Layer 2 of a small transformer language model trained on English Wikipedia (16 layers, counted from 0, width 96).
A neuron adds its activation times its output weights to the MLP's output. To switch it off is to set its activation to zero at one token and run the rest of the model.

Output weights of the MLP neurons that the questions are about. A number n stands for (n - 128) times 0.0036.
n3: 128, 131, 154, 135, 166, 62, 161, 114, 123, 142, 172, 162, 115, 150, 140, 133, 94, 166, 121, 174, 123, 145, 98, 187, 176, 103, 143, 149, 160, 110, 139, 154, 133, 129, 52, 135, 154, 151, 81, 132, 94, 170, 113, 163, 118, 143, 175, 69, 124, 201, 126, 140, 135, 182, 135, 140, 54, 138, 111, 198, 169, 78, 141, 151, 119, 128, 136, 128, 143, 147, 116, 159, 76, 146, 156, 150, 129, 117, 126, 99, 166, 149, 133, 121, 188, 137, 118, 90, 150, 127, 119, 97, 100, 106, 138, 128
n4: 121, 119, 192, 144, 69, 124, 132, 149, 125, 126, 46, 84, 110, 140, 112, 88, 61, 134, 128, 161, 110, 88, 158, 107, 131, 188, 158, 109, 141, 46, 90, 114, 157, 152, 109, 91, 145, 141, 143, 155, 153, 100, 112, 83, 139, 96, 92, 145, 179, 100, 108, 122, 184, 130, 159, 128, 151, 186, 140, 135, 88, 198, 154, 85, 102, 225, 149, 68, 174, 123, 166, 165, 97, 39, 102, 106, 176, 132, 158, 68, 92, 139, 109, 116, 84, 100, 126, 197, 157, 127, 161, 183, 183, 117, 107, 140
n7: 104, 148, 77, 87, 116, 143, 144, 91, 146, 182, 117, 115, 134, 153, 126, 85, 153, 65, 95, 123, 80, 130, 182, 100, 130, 164, 118, 177, 115, 118, 150, 151, 100, 131, 114, 84, 172, 151, 147, 96, 98, 62, 126, 144, 163, 130, 102, 132, 104, 136, 147, 166, 177, 92, 111, 172, 135, 117, 99, 122, 132, 103, 165, 188, 144, 151, 76, 147, 85, 104, 68, 122, 164, 149, 170, 97, 119, 134, 158, 142, 131, 151, 118, 124, 97, 144, 200, 155, 150, 156, 132, 136, 126, 94, 149, 119
n8: 164, 123, 109, 133, 121, 150, 156, 154, 87, 137, 127, 82, 78, 119, 144, 190, 102, 108, 192, 107, 115, 89, 161, 148, 144, 78, 166, 97, 118, 99, 53, 145, 48, 98, 154, 134, 144, 135, 72, 73, 163, 77, 119, 130, 97, 105, 125, 144, 190, 140, 119, 159, 190, 133, 133, 161, 161, 139, 119, 163, 71, 141, 146, 178, 212, 161, 102, 150, 94, 186, 115, 105, 179, 104, 144, 129, 101, 133, 160, 138, 188, 152, 152, 130, 86, 68, 147, 138, 99, 160, 115, 62, 125, 108, 114, 141
n32: 157, 121, 98, 98, 59, 112, 125, 126, 174, 200, 80, 132, 114, 59, 97, 87, 85, 153, 83, 132, 113, 64, 87, 117, 114, 87, 183, 107, 72, 63, 62, 161, 93, 110, 130, 113, 184, 90, 142, 152, 144, 138, 135, 142, 188, 143, 171, 94, 86, 96, 127, 94, 114, 153, 107, 101, 91, 86, 141, 72, 116, 125, 162, 167, 147, 107, 105, 132, 159, 107, 83, 97, 119, 95, 124, 171, 154, 99, 156, 153, 177, 168, 105, 120, 125, 97, 161, 179, 131, 141, 120, 42, 64, 143, 134, 119
n42: 176, 128, 194, 152, 142, 112, 125, 148, 77, 107, 172, 170, 128, 123, 102, 100, 152, 149, 137, 150, 164, 120, 118, 114, 143, 113, 112, 140, 130, 120, 127, 108, 80, 132, 127, 164, 102, 134, 147, 132, 117, 193, 48, 167, 64, 137, 118, 100, 127, 108, 141, 130, 108, 96, 165, 116, 205, 95, 177, 133, 95, 147, 169, 92, 141, 143, 122, 144, 133, 95, 132, 89, 159, 146, 101, 80, 134, 169, 25, 120, 172, 162, 78, 115, 125, 54, 125, 122, 127, 169, 131, 111, 121, 130, 113, 161
n53: 115, 141, 108, 119, 130, 131, 135, 133, 113, 94, 71, 143, 101, 112, 133, 144, 140, 91, 122, 103, 186, 64, 75, 150, 144, 137, 217, 112, 109, 143, 176, 124, 101, 133, 150, 153, 157, 87, 160, 94, 165, 91, 153, 121, 142, 167, 210, 121, 188, 133, 190, 189, 156, 144, 81, 166, 120, 105, 115, 160, 109, 142, 140, 135, 127, 157, 144, 153, 119, 129, 46, 197, 94, 99, 94, 131, 106, 139, 153, 150, 163, 184, 120, 112, 85, 135, 151, 174, 109, 120, 106, 128, 96, 137, 204, 158
n71: 148, 67, 110, 130, 82, 183, 138, 70, 122, 159, 74, 176, 172, 117, 134, 138, 110, 108, 189, 103, 67, 163, 111, 155, 114, 149, 105, 96, 148, 162, 121, 113, 83, 147, 176, 139, 163, 103, 98, 164, 151, 99, 117, 101, 123, 117, 128, 167, 181, 86, 133, 137, 153, 111, 95, 86, 131, 107, 120, 101, 104, 178, 188, 173, 148, 95, 84, 150, 103, 142, 131, 112, 90, 68, 70, 118, 165, 191, 91, 168, 82, 151, 90, 164, 133, 129, 100, 105, 168, 125, 121, 154, 117, 116, 116, 99
n91: 151, 87, 116, 105, 168, 184, 177, 144, 132, 105, 131, 151, 80, 121, 106, 136, 150, 97, 181, 71, 106, 109, 55, 83, 142, 174, 140, 159, 82, 135, 124, 157, 72, 137, 71, 138, 147, 139, 127, 163, 120, 82, 116, 96, 115, 128, 122, 91, 150, 142, 152, 112, 152, 130, 179, 122, 198, 180, 171, 135, 103, 119, 191, 118, 200, 151, 140, 114, 136, 149, 161, 140, 140, 60, 149, 149, 173, 177, 30, 114, 66, 116, 148, 148, 116, 112, 156, 80, 204, 97, 144, 152, 126, 193, 145, 160
n108: 68, 119, 123, 147, 110, 159, 129, 142, 108, 122, 97, 96, 152, 147, 155, 185, 146, 120, 161, 112, 133, 124, 138, 142, 130, 144, 162, 155, 143, 123, 170, 99, 163, 171, 118, 92, 151, 137, 108, 156, 120, 102, 194, 51, 101, 116, 155, 144, 150, 122, 116, 86, 148, 184, 126, 160, 148, 215, 106, 91, 76, 125, 149, 152, 105, 125, 97, 117, 242, 117, 156, 133, 96, 127, 126, 168, 166, 116, 142, 116, 149, 170, 130, 191, 141, 131, 73, 170, 145, 122, 132, 199, 198, 102, 144, 118
n116: 118, 127, 101, 108, 92, 169, 155, 142, 123, 113, 88, 139, 166, 188, 93, 141, 141, 55, 161, 81, 93, 105, 123, 170, 144, 181, 196, 126, 130, 73, 99, 129, 146, 152, 24, 107, 155, 179, 26, 150, 126, 154, 112, 105, 81, 155, 97, 171, 154, 157, 40, 190, 148, 133, 114, 103, 142, 154, 159, 140, 159, 132, 152, 168, 148, 97, 101, 127, 170, 139, 136, 156, 148, 179, 146, 133, 146, 160, 61, 110, 109, 123, 142, 150, 129, 114, 122, 122, 177, 132, 141, 155, 123, 139, 101, 107
n118: 154, 152, 89, 113, 59, 92, 81, 130, 74, 111, 133, 199, 176, 195, 119, 44, 99, 116, 126, 130, 140, 116, 130, 213, 157, 101, 132, 93, 87, 121, 111, 102, 174, 116, 82, 59, 89, 109, 130, 63, 102, 157, 171, 158, 170, 160, 209, 112, 63, 121, 143, 116, 146, 171, 161, 152, 78, 98, 91, 103, 98, 135, 121, 114, 158, 180, 118, 135, 97, 170, 184, 109, 145, 195, 111, 116, 117, 162, 130, 130, 127, 143, 169, 88, 159, 104, 158, 108, 151, 153, 133, 93, 109, 81, 127, 112
n124: 151, 151, 98, 93, 113, 80, 140, 103, 115, 101, 90, 153, 118, 110, 157, 110, 155, 113, 137, 125, 89, 63, 82, 113, 147, 100, 100, 170, 161, 64, 96, 166, 100, 121, 155, 149, 198, 125, 186, 139, 164, 121, 143, 126, 124, 136, 111, 59, 96, 140, 126, 146, 163, 119, 201, 142, 130, 173, 122, 135, 125, 131, 141, 113, 109, 186, 151, 108, 105, 95, 72, 112, 150, 100, 107, 164, 101, 96, 155, 133, 129, 92, 124, 142, 141, 169, 175, 170, 119, 103, 114, 91, 149, 95, 109, 86
n152: 139, 108, 139, 113, 163, 156, 103, 144, 165, 143, 92, 175, 142, 117, 112, 156, 132, 89, 180, 204, 168, 146, 142, 77, 194, 212, 154, 155, 133, 136, 117, 138, 152, 85, 114, 103, 126, 144, 95, 119, 92, 115, 157, 138, 94, 80, 96, 103, 134, 124, 119, 74, 129, 171, 101, 83, 106, 118, 123, 130, 79, 81, 117, 140, 78, 150, 107, 190, 6, 132, 144, 174, 73, 79, 157, 140, 118, 162, 190, 144, 131, 133, 121, 112, 143, 151, 103, 134, 40, 141, 129, 181, 106, 82, 159, 143
n154: 108, 94, 135, 172, 141, 108, 105, 129, 130, 147, 202, 137, 180, 118, 155, 144, 118, 112, 162, 161, 170, 40, 93, 190, 191, 98, 98, 114, 104, 175, 110, 135, 156, 123, 126, 147, 176, 110, 134, 166, 166, 178, 146, 152, 195, 114, 182, 119, 133, 121, 170, 141, 99, 164, 195, 124, 123, 113, 153, 166, 61, 102, 132, 76, 149, 114, 136, 125, 120, 182, 209, 165, 170, 157, 132, 127, 128, 155, 141, 151, 95, 120, 137, 92, 133, 132, 149, 115, 139, 151, 131, 135, 120, 136, 134, 123
n181: 113, 130, 109, 133, 145, 87, 170, 191, 131, 103, 86, 88, 31, 119, 96, 103, 133, 51, 64, 98, 92, 107, 146, 146, 126, 133, 91, 140, 119, 130, 138, 143, 64, 162, 137, 173, 130, 172, 164, 187, 102, 141, 162, 154, 97, 174, 140, 141, 57, 104, 144, 122, 140, 110, 155, 122, 140, 137, 125, 159, 128, 111, 153, 139, 101, 141, 102, 153, 148, 126, 194, 169, 130, 168, 162, 173, 112, 103, 116, 152, 86, 109, 123, 135, 209, 93, 144, 132, 151, 111, 101, 115, 129, 124, 103, 127

Each question names a token from some text and the token that comes next. It shows the activations a of the neurons there, in the order above. A number n stands for (n - 128) times 0.44.

Then comes g, the gradient of the next token's log-probability with respect to the MLP's output, scaled to length 1. A neuron's effect is roughly proportional to its activation times (output weights . g). A number n stands for (n - 128) times 0.0039.

"when ", then "they "
a: 128, 128, 128, 131, 124, 128, 126, 128, 134, 128, 128, 128, 128, 128, 128, 113
g: 154, 180, 130, 138, 138, 84, 164, 146, 156, 117, 160, 146, 97, 120, 113, 161, 68, 150, 94, 129, 195, 120, 91, 106, 139, 170, 144, 107, 140, 131, 134, 81, 146, 127, 145, 123, 153, 110, 141, 135, 129, 118, 139, 127, 140, 178, 124, 84, 117, 129, 113, 184, 133, 132, 159, 173, 76, 96, 110, 155, 122, 93, 106, 139, 176, 151, 109, 127, 114, 136, 93, 144, 126, 116, 99, 128, 162, 157, 110, 104, 125, 96, 150, 135, 126, 131, 124, 136, 128, 85, 129, 83, 114, 140, 174, 100
Which neuron, switched off, raises the next token's probability most? n53

"Fr", then ".) "
a: 125, 128, 128, 130, 128, 128, 128, 163, 128, 128, 129, 128, 128, 128, 132, 128
g: 96, 93, 131, 137, 125, 167, 197, 140, 137, 128, 125, 177, 111, 128, 138, 129, 124, 142, 90, 147, 142, 161, 130, 143, 143, 151, 145, 148, 97, 96, 99, 118, 104, 188, 139, 126, 91, 112, 140, 121, 121, 115, 140, 149, 189, 95, 109, 101, 98, 150, 105, 132, 105, 161, 155, 112, 101, 163, 117, 122, 140, 129, 111, 69, 172, 147, 96, 140, 143, 111, 121, 150, 89, 140, 159, 145, 89, 162, 119, 160, 135, 132, 144, 90, 99, 116, 106, 113, 118, 70, 153, 152, 133, 159, 81, 127
Which neuron, switched off, raises the next token's probability most? n71

"ade ", then "their "
a: 128, 128, 128, 115, 128, 128, 129, 128, 128, 128, 126, 128, 128, 128, 129, 128
g: 160, 168, 179, 125, 155, 109, 87, 82, 132, 148, 120, 145, 130, 117, 98, 136, 110, 124, 121, 127, 147, 155, 142, 113, 112, 137, 101, 124, 131, 106, 146, 72, 118, 107, 143, 156, 110, 139, 146, 140, 108, 145, 90, 87, 151, 164, 159, 162, 141, 147, 110, 139, 158, 205, 136, 130, 100, 127, 141, 172, 115, 139, 168, 116, 116, 117, 154, 114, 121, 105, 147, 210, 103, 130, 99, 87, 145, 141, 82, 125, 141, 114, 93, 135, 160, 118, 127, 154, 138, 156, 169, 105, 145, 87, 135, 158
Which neuron, switched off, lowers the next token's probability most? n8

"ations ", then "can "
a: 128, 128, 129, 119, 128, 128, 128, 128, 128, 127, 125, 128, 129, 128, 125, 128
g: 66, 145, 125, 90, 103, 122, 125, 117, 151, 117, 111, 144, 112, 164, 82, 188, 142, 142, 121, 96, 131, 160, 131, 107, 87, 150, 140, 86, 79, 147, 136, 115, 101, 150, 125, 130, 85, 122, 117, 129, 93, 161, 102, 134, 107, 147, 94, 77, 127, 71, 122, 150, 162, 100, 145, 164, 118, 135, 164, 114, 142, 129, 92, 154, 162, 103, 129, 136, 127, 111, 108, 129, 125, 132, 142, 148, 104, 112, 156, 126, 160, 86, 147, 85, 70, 115, 129, 119, 134, 153, 179, 92, 102, 125, 125, 150
Which neuron, switched off, raises the next token's probability most? n8

"its ", then "z"
a: 128, 128, 130, 128, 133, 128, 128, 128, 128, 128, 128, 128, 128, 128, 128, 128
g: 111, 115, 133, 112, 121, 117, 121, 136, 104, 88, 90, 106, 82, 124, 137, 149, 155, 131, 98, 110, 138, 53, 89, 124, 131, 122, 139, 138, 127, 89, 142, 124, 123, 100, 75, 156, 124, 63, 152, 106, 101, 130, 95, 113, 123, 147, 128, 119, 122, 84, 153, 135, 137, 138, 160, 147, 102, 144, 198, 113, 112, 129, 114, 136, 133, 94, 139, 108, 117, 89, 122, 110, 138, 159, 103, 114, 107, 142, 135, 120, 88, 171, 89, 114, 147, 166, 186, 107, 135, 99, 131, 117, 114, 194, 143, 98
Which neuron, switched off, lowers the next token's probability most? n32

"un", then "less "
a: 128, 128, 127, 128, 128, 121, 128, 128, 128, 128, 128, 128, 129, 128, 128, 128
g: 157, 135, 97, 147, 128, 116, 137, 170, 120, 148, 132, 140, 142, 134, 86, 105, 122, 139, 156, 125, 125, 135, 141, 179, 80, 124, 155, 164, 79, 67, 128, 130, 147, 132, 100, 94, 126, 91, 149, 128, 98, 107, 175, 122, 142, 148, 116, 98, 172, 151, 125, 180, 145, 128, 134, 147, 123, 125, 161, 88, 101, 140, 92, 90, 182, 129, 159, 98, 154, 103, 73, 144, 137, 114, 94, 134, 138, 66, 125, 133, 80, 155, 90, 122, 118, 155, 109, 138, 137, 143, 100, 119, 141, 116, 145, 144
Which neuron, switched off, lowers the next token's probability most? n42

", ", then "201"
a: 128, 128, 128, 128, 128, 128, 128, 128, 130, 128, 128, 128, 128, 128, 128, 123
g: 126, 143, 119, 166, 101, 106, 145, 108, 113, 149, 161, 148, 121, 156, 123, 147, 150, 149, 151, 127, 114, 136, 137, 139, 132, 166, 152, 142, 146, 119, 147, 128, 73, 161, 110, 89, 104, 203, 74, 81, 109, 115, 130, 147, 143, 113, 127, 181, 95, 121, 140, 123, 116, 128, 120, 145, 125, 107, 56, 111, 192, 130, 169, 101, 117, 124, 158, 112, 128, 79, 119, 157, 112, 122, 148, 140, 135, 151, 143, 103, 163, 116, 128, 130, 92, 169, 148, 170, 162, 135, 119, 88, 104, 99, 113, 144
Which neuron, switched off, lowers the next token's probability most? n181

"j", then "i"
a: 128, 128, 128, 128, 128, 128, 128, 212, 128, 128, 128, 128, 128, 128, 128, 128
g: 122, 131, 124, 111, 137, 111, 174, 158, 88, 124, 130, 108, 92, 122, 141, 96, 171, 137, 164, 93, 128, 122, 118, 135, 121, 115, 93, 108, 92, 126, 180, 74, 76, 134, 143, 124, 149, 80, 96, 167, 139, 100, 134, 175, 142, 88, 123, 162, 152, 123, 131, 101, 138, 182, 132, 132, 115, 112, 129, 120, 114, 184, 86, 159, 98, 131, 109, 114, 150, 95, 120, 147, 148, 108, 93, 126, 164, 143, 155, 101, 140, 137, 195, 112, 104, 164, 141, 145, 98, 130, 157, 146, 140, 104, 118, 130
Which neuron, switched off, lowers the next token's probability most? n71

"n", then "if"
a: 128, 128, 126, 128, 128, 128, 128, 128, 128, 128, 128, 128, 134, 128, 128, 128
g: 138, 133, 124, 120, 142, 96, 105, 118, 80, 188, 151, 142, 124, 151, 133, 109, 104, 97, 129, 127, 150, 140, 124, 133, 129, 103, 136, 130, 87, 163, 69, 118, 124, 112, 126, 117, 97, 172, 140, 137, 111, 147, 116, 110, 98, 153, 127, 106, 159, 90, 95, 110, 46, 96, 148, 176, 98, 149, 90, 112, 130, 143, 124, 157, 152, 145, 112, 112, 122, 144, 142, 156, 98, 101, 132, 110, 95, 157, 116, 90, 176, 122, 81, 115, 107, 106, 132, 177, 93, 123, 72, 123, 133, 151, 107, 141
Which neuron, switched off, raises the next token's probability most? n124

"90", then "% "
a: 127, 207, 129, 128, 128, 130, 129, 128, 128, 150, 128, 128, 127, 128, 112, 128
g: 106, 94, 96, 127, 154, 131, 156, 161, 128, 135, 127, 132, 51, 155, 113, 155, 109, 163, 78, 107, 137, 125, 147, 124, 155, 151, 146, 124, 160, 169, 152, 146, 103, 95, 169, 142, 153, 133, 94, 106, 111, 152, 131, 103, 101, 165, 133, 123, 109, 139, 96, 139, 153, 111, 126, 126, 128, 150, 150, 126, 132, 102, 131, 128, 110, 98, 141, 119, 79, 148, 96, 163, 91, 124, 136, 131, 141, 107, 72, 118, 130, 189, 92, 115, 196, 122, 105, 139, 103, 70, 123, 137, 113, 132, 120, 80
Which neuron, switched off, lowers the next token's probability most? n154

"ext", then "en"
a: 122, 128, 128, 141, 140, 128, 128, 128, 128, 130, 128, 128, 128, 128, 128, 128
g: 142, 173, 132, 142, 123, 106, 154, 126, 91, 146, 136, 113, 148, 145, 141, 124, 134, 115, 115, 130, 146, 66, 135, 154, 118, 106, 145, 57, 161, 99, 132, 148, 139, 91, 172, 108, 161, 147, 101, 111, 84, 182, 111, 100, 85, 129, 138, 101, 196, 119, 160, 98, 107, 124, 118, 100, 144, 121, 154, 95, 139, 143, 120, 135, 143, 147, 104, 135, 142, 120, 87, 128, 169, 106, 75, 101, 121, 163, 81, 124, 100, 130, 139, 127, 114, 133, 132, 114, 100, 134, 91, 102, 169, 120, 90, 151
Which neuron, switched off, lowers the next token's probability most? n8

"| ", then "Sou"
a: 125, 128, 128, 128, 127, 128, 128, 128, 128, 128, 128, 114, 128, 128, 128, 128
g: 168, 149, 119, 112, 143, 152, 119, 137, 108, 137, 126, 138, 110, 127, 127, 163, 124, 107, 127, 163, 156, 153, 94, 95, 111, 97, 112, 92, 128, 160, 64, 154, 107, 70, 157, 127, 138, 111, 172, 138, 134, 157, 140, 123, 92, 97, 82, 143, 89, 139, 132, 132, 128, 138, 111, 143, 158, 179, 149, 98, 110, 109, 90, 83, 64, 140, 93, 84, 140, 79, 170, 133, 100, 162, 112, 162, 142, 134, 102, 122, 107, 153, 146, 113, 129, 129, 100, 139, 136, 164, 139, 135, 120, 127, 124, 84
Which neuron, switched off, lowers the next token's probability most? n118

"-", then "end "
a: 127, 128, 128, 128, 128, 121, 128, 128, 128, 128, 127, 128, 129, 128, 128, 128
g: 115, 133, 117, 121, 107, 153, 124, 130, 161, 119, 98, 122, 112, 189, 171, 97, 139, 86, 160, 152, 165, 106, 147, 130, 134, 132, 145, 111, 124, 114, 123, 136, 165, 88, 131, 157, 130, 147, 116, 145, 132, 117, 138, 128, 123, 149, 125, 120, 147, 94, 179, 98, 155, 83, 126, 150, 128, 105, 84, 80, 115, 148, 154, 106, 163, 126, 152, 93, 150, 98, 158, 181, 128, 90, 106, 135, 169, 174, 127, 120, 149, 111, 160, 143, 110, 131, 162, 101, 140, 144, 179, 196, 83, 110, 121, 142
Which neuron, switched off, lowers the next token's probability most? n42

"| ", then "4"
a: 120, 128, 128, 128, 128, 128, 128, 128, 128, 128, 128, 128, 128, 128, 128, 127
g: 126, 161, 171, 161, 120, 132, 109, 121, 120, 155, 107, 102, 146, 94, 115, 121, 126, 121, 149, 149, 98, 129, 144, 142, 152, 141, 170, 143, 121, 141, 83, 151, 119, 120, 109, 148, 96, 153, 150, 125, 160, 103, 125, 117, 147, 137, 137, 152, 151, 106, 100, 113, 135, 101, 123, 143, 158, 105, 112, 109, 132, 201, 188, 157, 113, 158, 135, 250, 113, 157, 118, 154, 137, 94, 111, 127, 146, 113, 119, 104, 112, 100, 130, 126, 165, 127, 121, 116, 157, 144, 126, 134, 191, 113, 140, 115
Which neuron, switched off, lowers the next token's probability most? n3

"Ter", then "ry "
a: 128, 128, 152, 128, 128, 128, 128, 128, 128, 128, 128, 129, 133, 128, 128, 128
g: 71, 149, 75, 121, 122, 126, 181, 106, 142, 126, 115, 86, 111, 136, 161, 87, 134, 96, 132, 149, 131, 141, 62, 107, 89, 129, 146, 126, 145, 117, 103, 123, 137, 158, 157, 144, 128, 95, 131, 158, 114, 111, 138, 128, 127, 129, 139, 123, 180, 110, 150, 142, 122, 142, 166, 106, 120, 99, 136, 150, 140, 116, 110, 95, 144, 104, 134, 116, 190, 57, 112, 95, 158, 135, 161, 123, 138, 128, 96, 146, 100, 101, 109, 118, 119, 119, 145, 80, 112, 158, 101, 132, 137, 81, 153, 74
Which neuron, switched off, lowers the next token's probability most? n7

"um", then "i "
a: 131, 128, 125, 128, 129, 126, 136, 128, 128, 128, 134, 128, 129, 128, 128, 128
g: 128, 88, 139, 127, 130, 137, 176, 112, 154, 142, 120, 162, 148, 155, 184, 141, 118, 104, 124, 89, 140, 90, 145, 143, 130, 86, 121, 151, 106, 185, 154, 59, 150, 117, 119, 94, 149, 94, 123, 104, 131, 118, 161, 163, 130, 108, 157, 140, 115, 185, 199, 146, 137, 94, 128, 105, 102, 149, 119, 142, 130, 142, 114, 104, 120, 106, 111, 116, 59, 122, 104, 156, 98, 129, 153, 120, 128, 120, 109, 139, 106, 130, 167, 100, 128, 109, 141, 134, 143, 143, 108, 157, 134, 70, 127, 147
Which neuron, switched off, lowers the next token's probability most? n53

"ed ", then "it "
a: 128, 128, 128, 128, 128, 129, 128, 128, 128, 128, 118, 128, 128, 128, 128, 128
g: 167, 88, 131, 90, 109, 124, 109, 91, 130, 137, 143, 143, 128, 129, 86, 141, 97, 154, 108, 149, 135, 169, 102, 150, 142, 141, 172, 137, 124, 115, 124, 107, 144, 107, 159, 112, 145, 124, 212, 132, 155, 120, 163, 108, 157, 125, 142, 129, 112, 91, 138, 150, 124, 195, 156, 175, 144, 122, 145, 172, 163, 142, 113, 120, 178, 85, 106, 116, 149, 124, 152, 126, 106, 107, 153, 173, 150, 162, 124, 159, 128, 150, 122, 118, 81, 145, 118, 140, 122, 98, 135, 81, 108, 138, 152, 88
Which neuron, switched off, lowers the next token's probability most? n116

"fem", then "ale "
a: 128, 128, 128, 128, 128, 126, 135, 128, 128, 124, 123, 131, 128, 128, 128, 128
g: 120, 79, 151, 163, 104, 166, 156, 141, 155, 101, 159, 78, 123, 160, 108, 119, 99, 174, 120, 174, 102, 162, 106, 164, 156, 67, 120, 115, 136, 117, 83, 96, 114, 99, 153, 131, 163, 124, 159, 114, 133, 86, 137, 150, 144, 93, 138, 140, 103, 173, 140, 103, 139, 153, 127, 85, 141, 85, 134, 153, 160, 116, 133, 103, 146, 135, 142, 155, 127, 104, 153, 81, 121, 110, 171, 175, 139, 111, 101, 143, 144, 142, 126, 160, 113, 137, 94, 162, 153, 131, 108, 123, 136, 143, 114, 106
Which neuron, switched off, raises the next token's probability most? n53

"Pac", then "ers "
a: 129, 128, 131, 128, 128, 128, 128, 128, 128, 128, 130, 128, 125, 129, 128, 128
g: 130, 119, 134, 84, 90, 132, 141, 141, 98, 152, 109, 147, 142, 136, 101, 132, 133, 186, 139, 132, 126, 98, 118, 108, 152, 105, 170, 71, 142, 109, 174, 122, 159, 163, 117, 150, 131, 179, 158, 173, 103, 139, 136, 115, 139, 129, 114, 110, 110, 122, 101, 108, 120, 130, 118, 130, 163, 114, 140, 117, 155, 136, 79, 93, 156, 86, 117, 122, 220, 105, 120, 153, 109, 120, 110, 134, 164, 115, 127, 151, 60, 116, 105, 104, 157, 105, 115, 95, 122, 116, 140, 97, 122, 117, 86, 108
Which neuron, switched off, raises the next token's probability most? n7

"18", then "3 "
a: 127, 174, 128, 144, 128, 127, 128, 128, 128, 129, 128, 128, 115, 129, 128, 128
g: 115, 109, 127, 119, 131, 110, 134, 162, 103, 109, 167, 129, 144, 99, 122, 41, 143, 114, 160, 184, 161, 125, 147, 98, 133, 117, 98, 117, 131, 160, 118, 142, 141, 124, 118, 85, 149, 164, 91, 121, 152, 102, 141, 143, 127, 156, 126, 117, 132, 125, 159, 107, 108, 113, 90, 154, 75, 118, 127, 129, 128, 152, 105, 150, 148, 119, 151, 153, 158, 114, 189, 97, 106, 148, 152, 116, 144, 120, 128, 88, 117, 123, 200, 113, 86, 149, 157, 82, 163, 144, 120, 122, 171, 132, 152, 147
Which neuron, switched off, lowers the next token's probability most? n124

"| ", then "26"
a: 124, 128, 128, 128, 128, 128, 128, 128, 128, 128, 128, 128, 128, 128, 128, 124
g: 143, 133, 160, 151, 150, 160, 85, 117, 123, 106, 126, 133, 142, 102, 167, 134, 115, 154, 143, 143, 136, 112, 61, 128, 149, 101, 127, 149, 90, 122, 135, 110, 174, 65, 121, 146, 112, 125, 94, 152, 85, 117, 111, 84, 140, 110, 138, 103, 155, 168, 106, 121, 120, 111, 159, 169, 176, 148, 159, 106, 134, 178, 86, 104, 84, 144, 77, 180, 112, 133, 156, 103, 153, 159, 141, 119, 113, 117, 105, 143, 106, 132, 101, 109, 99, 148, 138, 87, 159, 157, 139, 104, 138, 127, 132, 125
Which neuron, switched off, lowers the next token's probability most? n181

"us", then "er"
a: 128, 128, 128, 128, 129, 128, 128, 128, 128, 136, 128, 128, 128, 128, 131, 125
g: 128, 201, 63, 139, 105, 137, 131, 139, 181, 122, 103, 114, 102, 103, 140, 97, 117, 156, 139, 123, 153, 109, 151, 118, 176, 212, 154, 122, 160, 116, 136, 111, 95, 135, 87, 156, 143, 129, 94, 132, 103, 119, 133, 102, 115, 133, 106, 116, 131, 113, 115, 125, 134, 165, 119, 128, 141, 136, 152, 129, 133, 96, 121, 82, 124, 115, 127, 116, 152, 134, 103, 120, 191, 128, 160, 157, 92, 136, 150, 130, 150, 171, 125, 116, 128, 83, 165, 149, 104, 123, 135, 133, 179, 156, 105, 89
Which neuron, switched off, lowers the next token's probability most? n108

"ick ", then "Smith "
a: 129, 128, 128, 126, 128, 130, 128, 127, 150, 128, 127, 128, 130, 135, 128, 129
g: 144, 103, 110, 135, 129, 159, 151, 109, 131, 112, 156, 106, 141, 141, 117, 128, 130, 106, 109, 90, 121, 102, 149, 123, 151, 151, 146, 99, 103, 107, 100, 143, 160, 109, 93, 108, 116, 154, 174, 106, 93, 87, 161, 112, 128, 132, 137, 103, 151, 139, 112, 150, 126, 71, 175, 104, 119, 121, 147, 165, 89, 107, 142, 127, 95, 139, 126, 120, 165, 111, 94, 163, 177, 118, 126, 122, 76, 128, 183, 67, 109, 113, 150, 89, 113, 100, 106, 110, 141, 146, 127, 124, 188, 111, 65, 129
Which neuron, switched off, lowers the next token's probability most? n91

"vir", then "us "
a: 112, 128, 128, 128, 128, 128, 128, 138, 124, 128, 138, 128, 128, 128, 127, 128
g: 143, 119, 127, 123, 141, 170, 122, 127, 94, 117, 110, 116, 145, 157, 126, 148, 131, 169, 112, 117, 97, 86, 83, 165, 139, 108, 128, 155, 133, 131, 120, 119, 204, 106, 115, 121, 62, 156, 130, 132, 128, 174, 132, 145, 140, 102, 72, 98, 198, 171, 108, 142, 152, 98, 125, 146, 96, 125, 159, 135, 119, 112, 107, 106, 157, 138, 141, 153, 131, 125, 126, 130, 148, 99, 134, 111, 115, 67, 152, 143, 134, 103, 112, 132, 120, 130, 160, 79, 138, 129, 137, 122, 95, 78, 99, 174
Which neuron, switched off, lowers the next token's probability most? n116

"/", then "S"
a: 121, 128, 130, 128, 128, 126, 128, 141, 128, 128, 128, 128, 128, 122, 128, 131
g: 144, 93, 124, 147, 121, 118, 141, 70, 136, 133, 136, 162, 130, 141, 127, 107, 143, 128, 140, 117, 192, 140, 152, 109, 133, 148, 154, 99, 110, 163, 140, 163, 143, 115, 127, 119, 167, 145, 139, 155, 128, 77, 113, 125, 128, 171, 161, 86, 124, 156, 187, 133, 102, 130, 111, 126, 115, 105, 135, 142, 132, 112, 99, 147, 126, 159, 156, 95, 166, 92, 154, 124, 123, 184, 162, 140, 178, 136, 88, 160, 184, 103, 171, 130, 71, 97, 131, 132, 145, 112, 137, 111, 138, 81, 142, 121
Which neuron, switched off, raises the next token's probability most? n71

"s ", then "into "
a: 128, 128, 127, 128, 128, 128, 139, 128, 131, 128, 125, 128, 128, 128, 128, 127
g: 102, 130, 146, 134, 157, 88, 141, 121, 136, 123, 152, 141, 135, 134, 126, 85, 98, 148, 95, 129, 106, 129, 138, 156, 116, 112, 118, 99, 123, 86, 123, 144, 141, 129, 118, 117, 129, 152, 121, 114, 105, 84, 148, 115, 158, 76, 149, 132, 127, 102, 141, 125, 128, 146, 181, 180, 153, 114, 126, 140, 133, 204, 124, 106, 79, 130, 113, 179, 163, 114, 129, 96, 115, 106, 122, 118, 119, 87, 122, 144, 132, 125, 83, 149, 169, 164, 151, 68, 114, 163, 112, 150, 153, 139, 155, 51
Which neuron, switched off, raises the next token's probability most? n53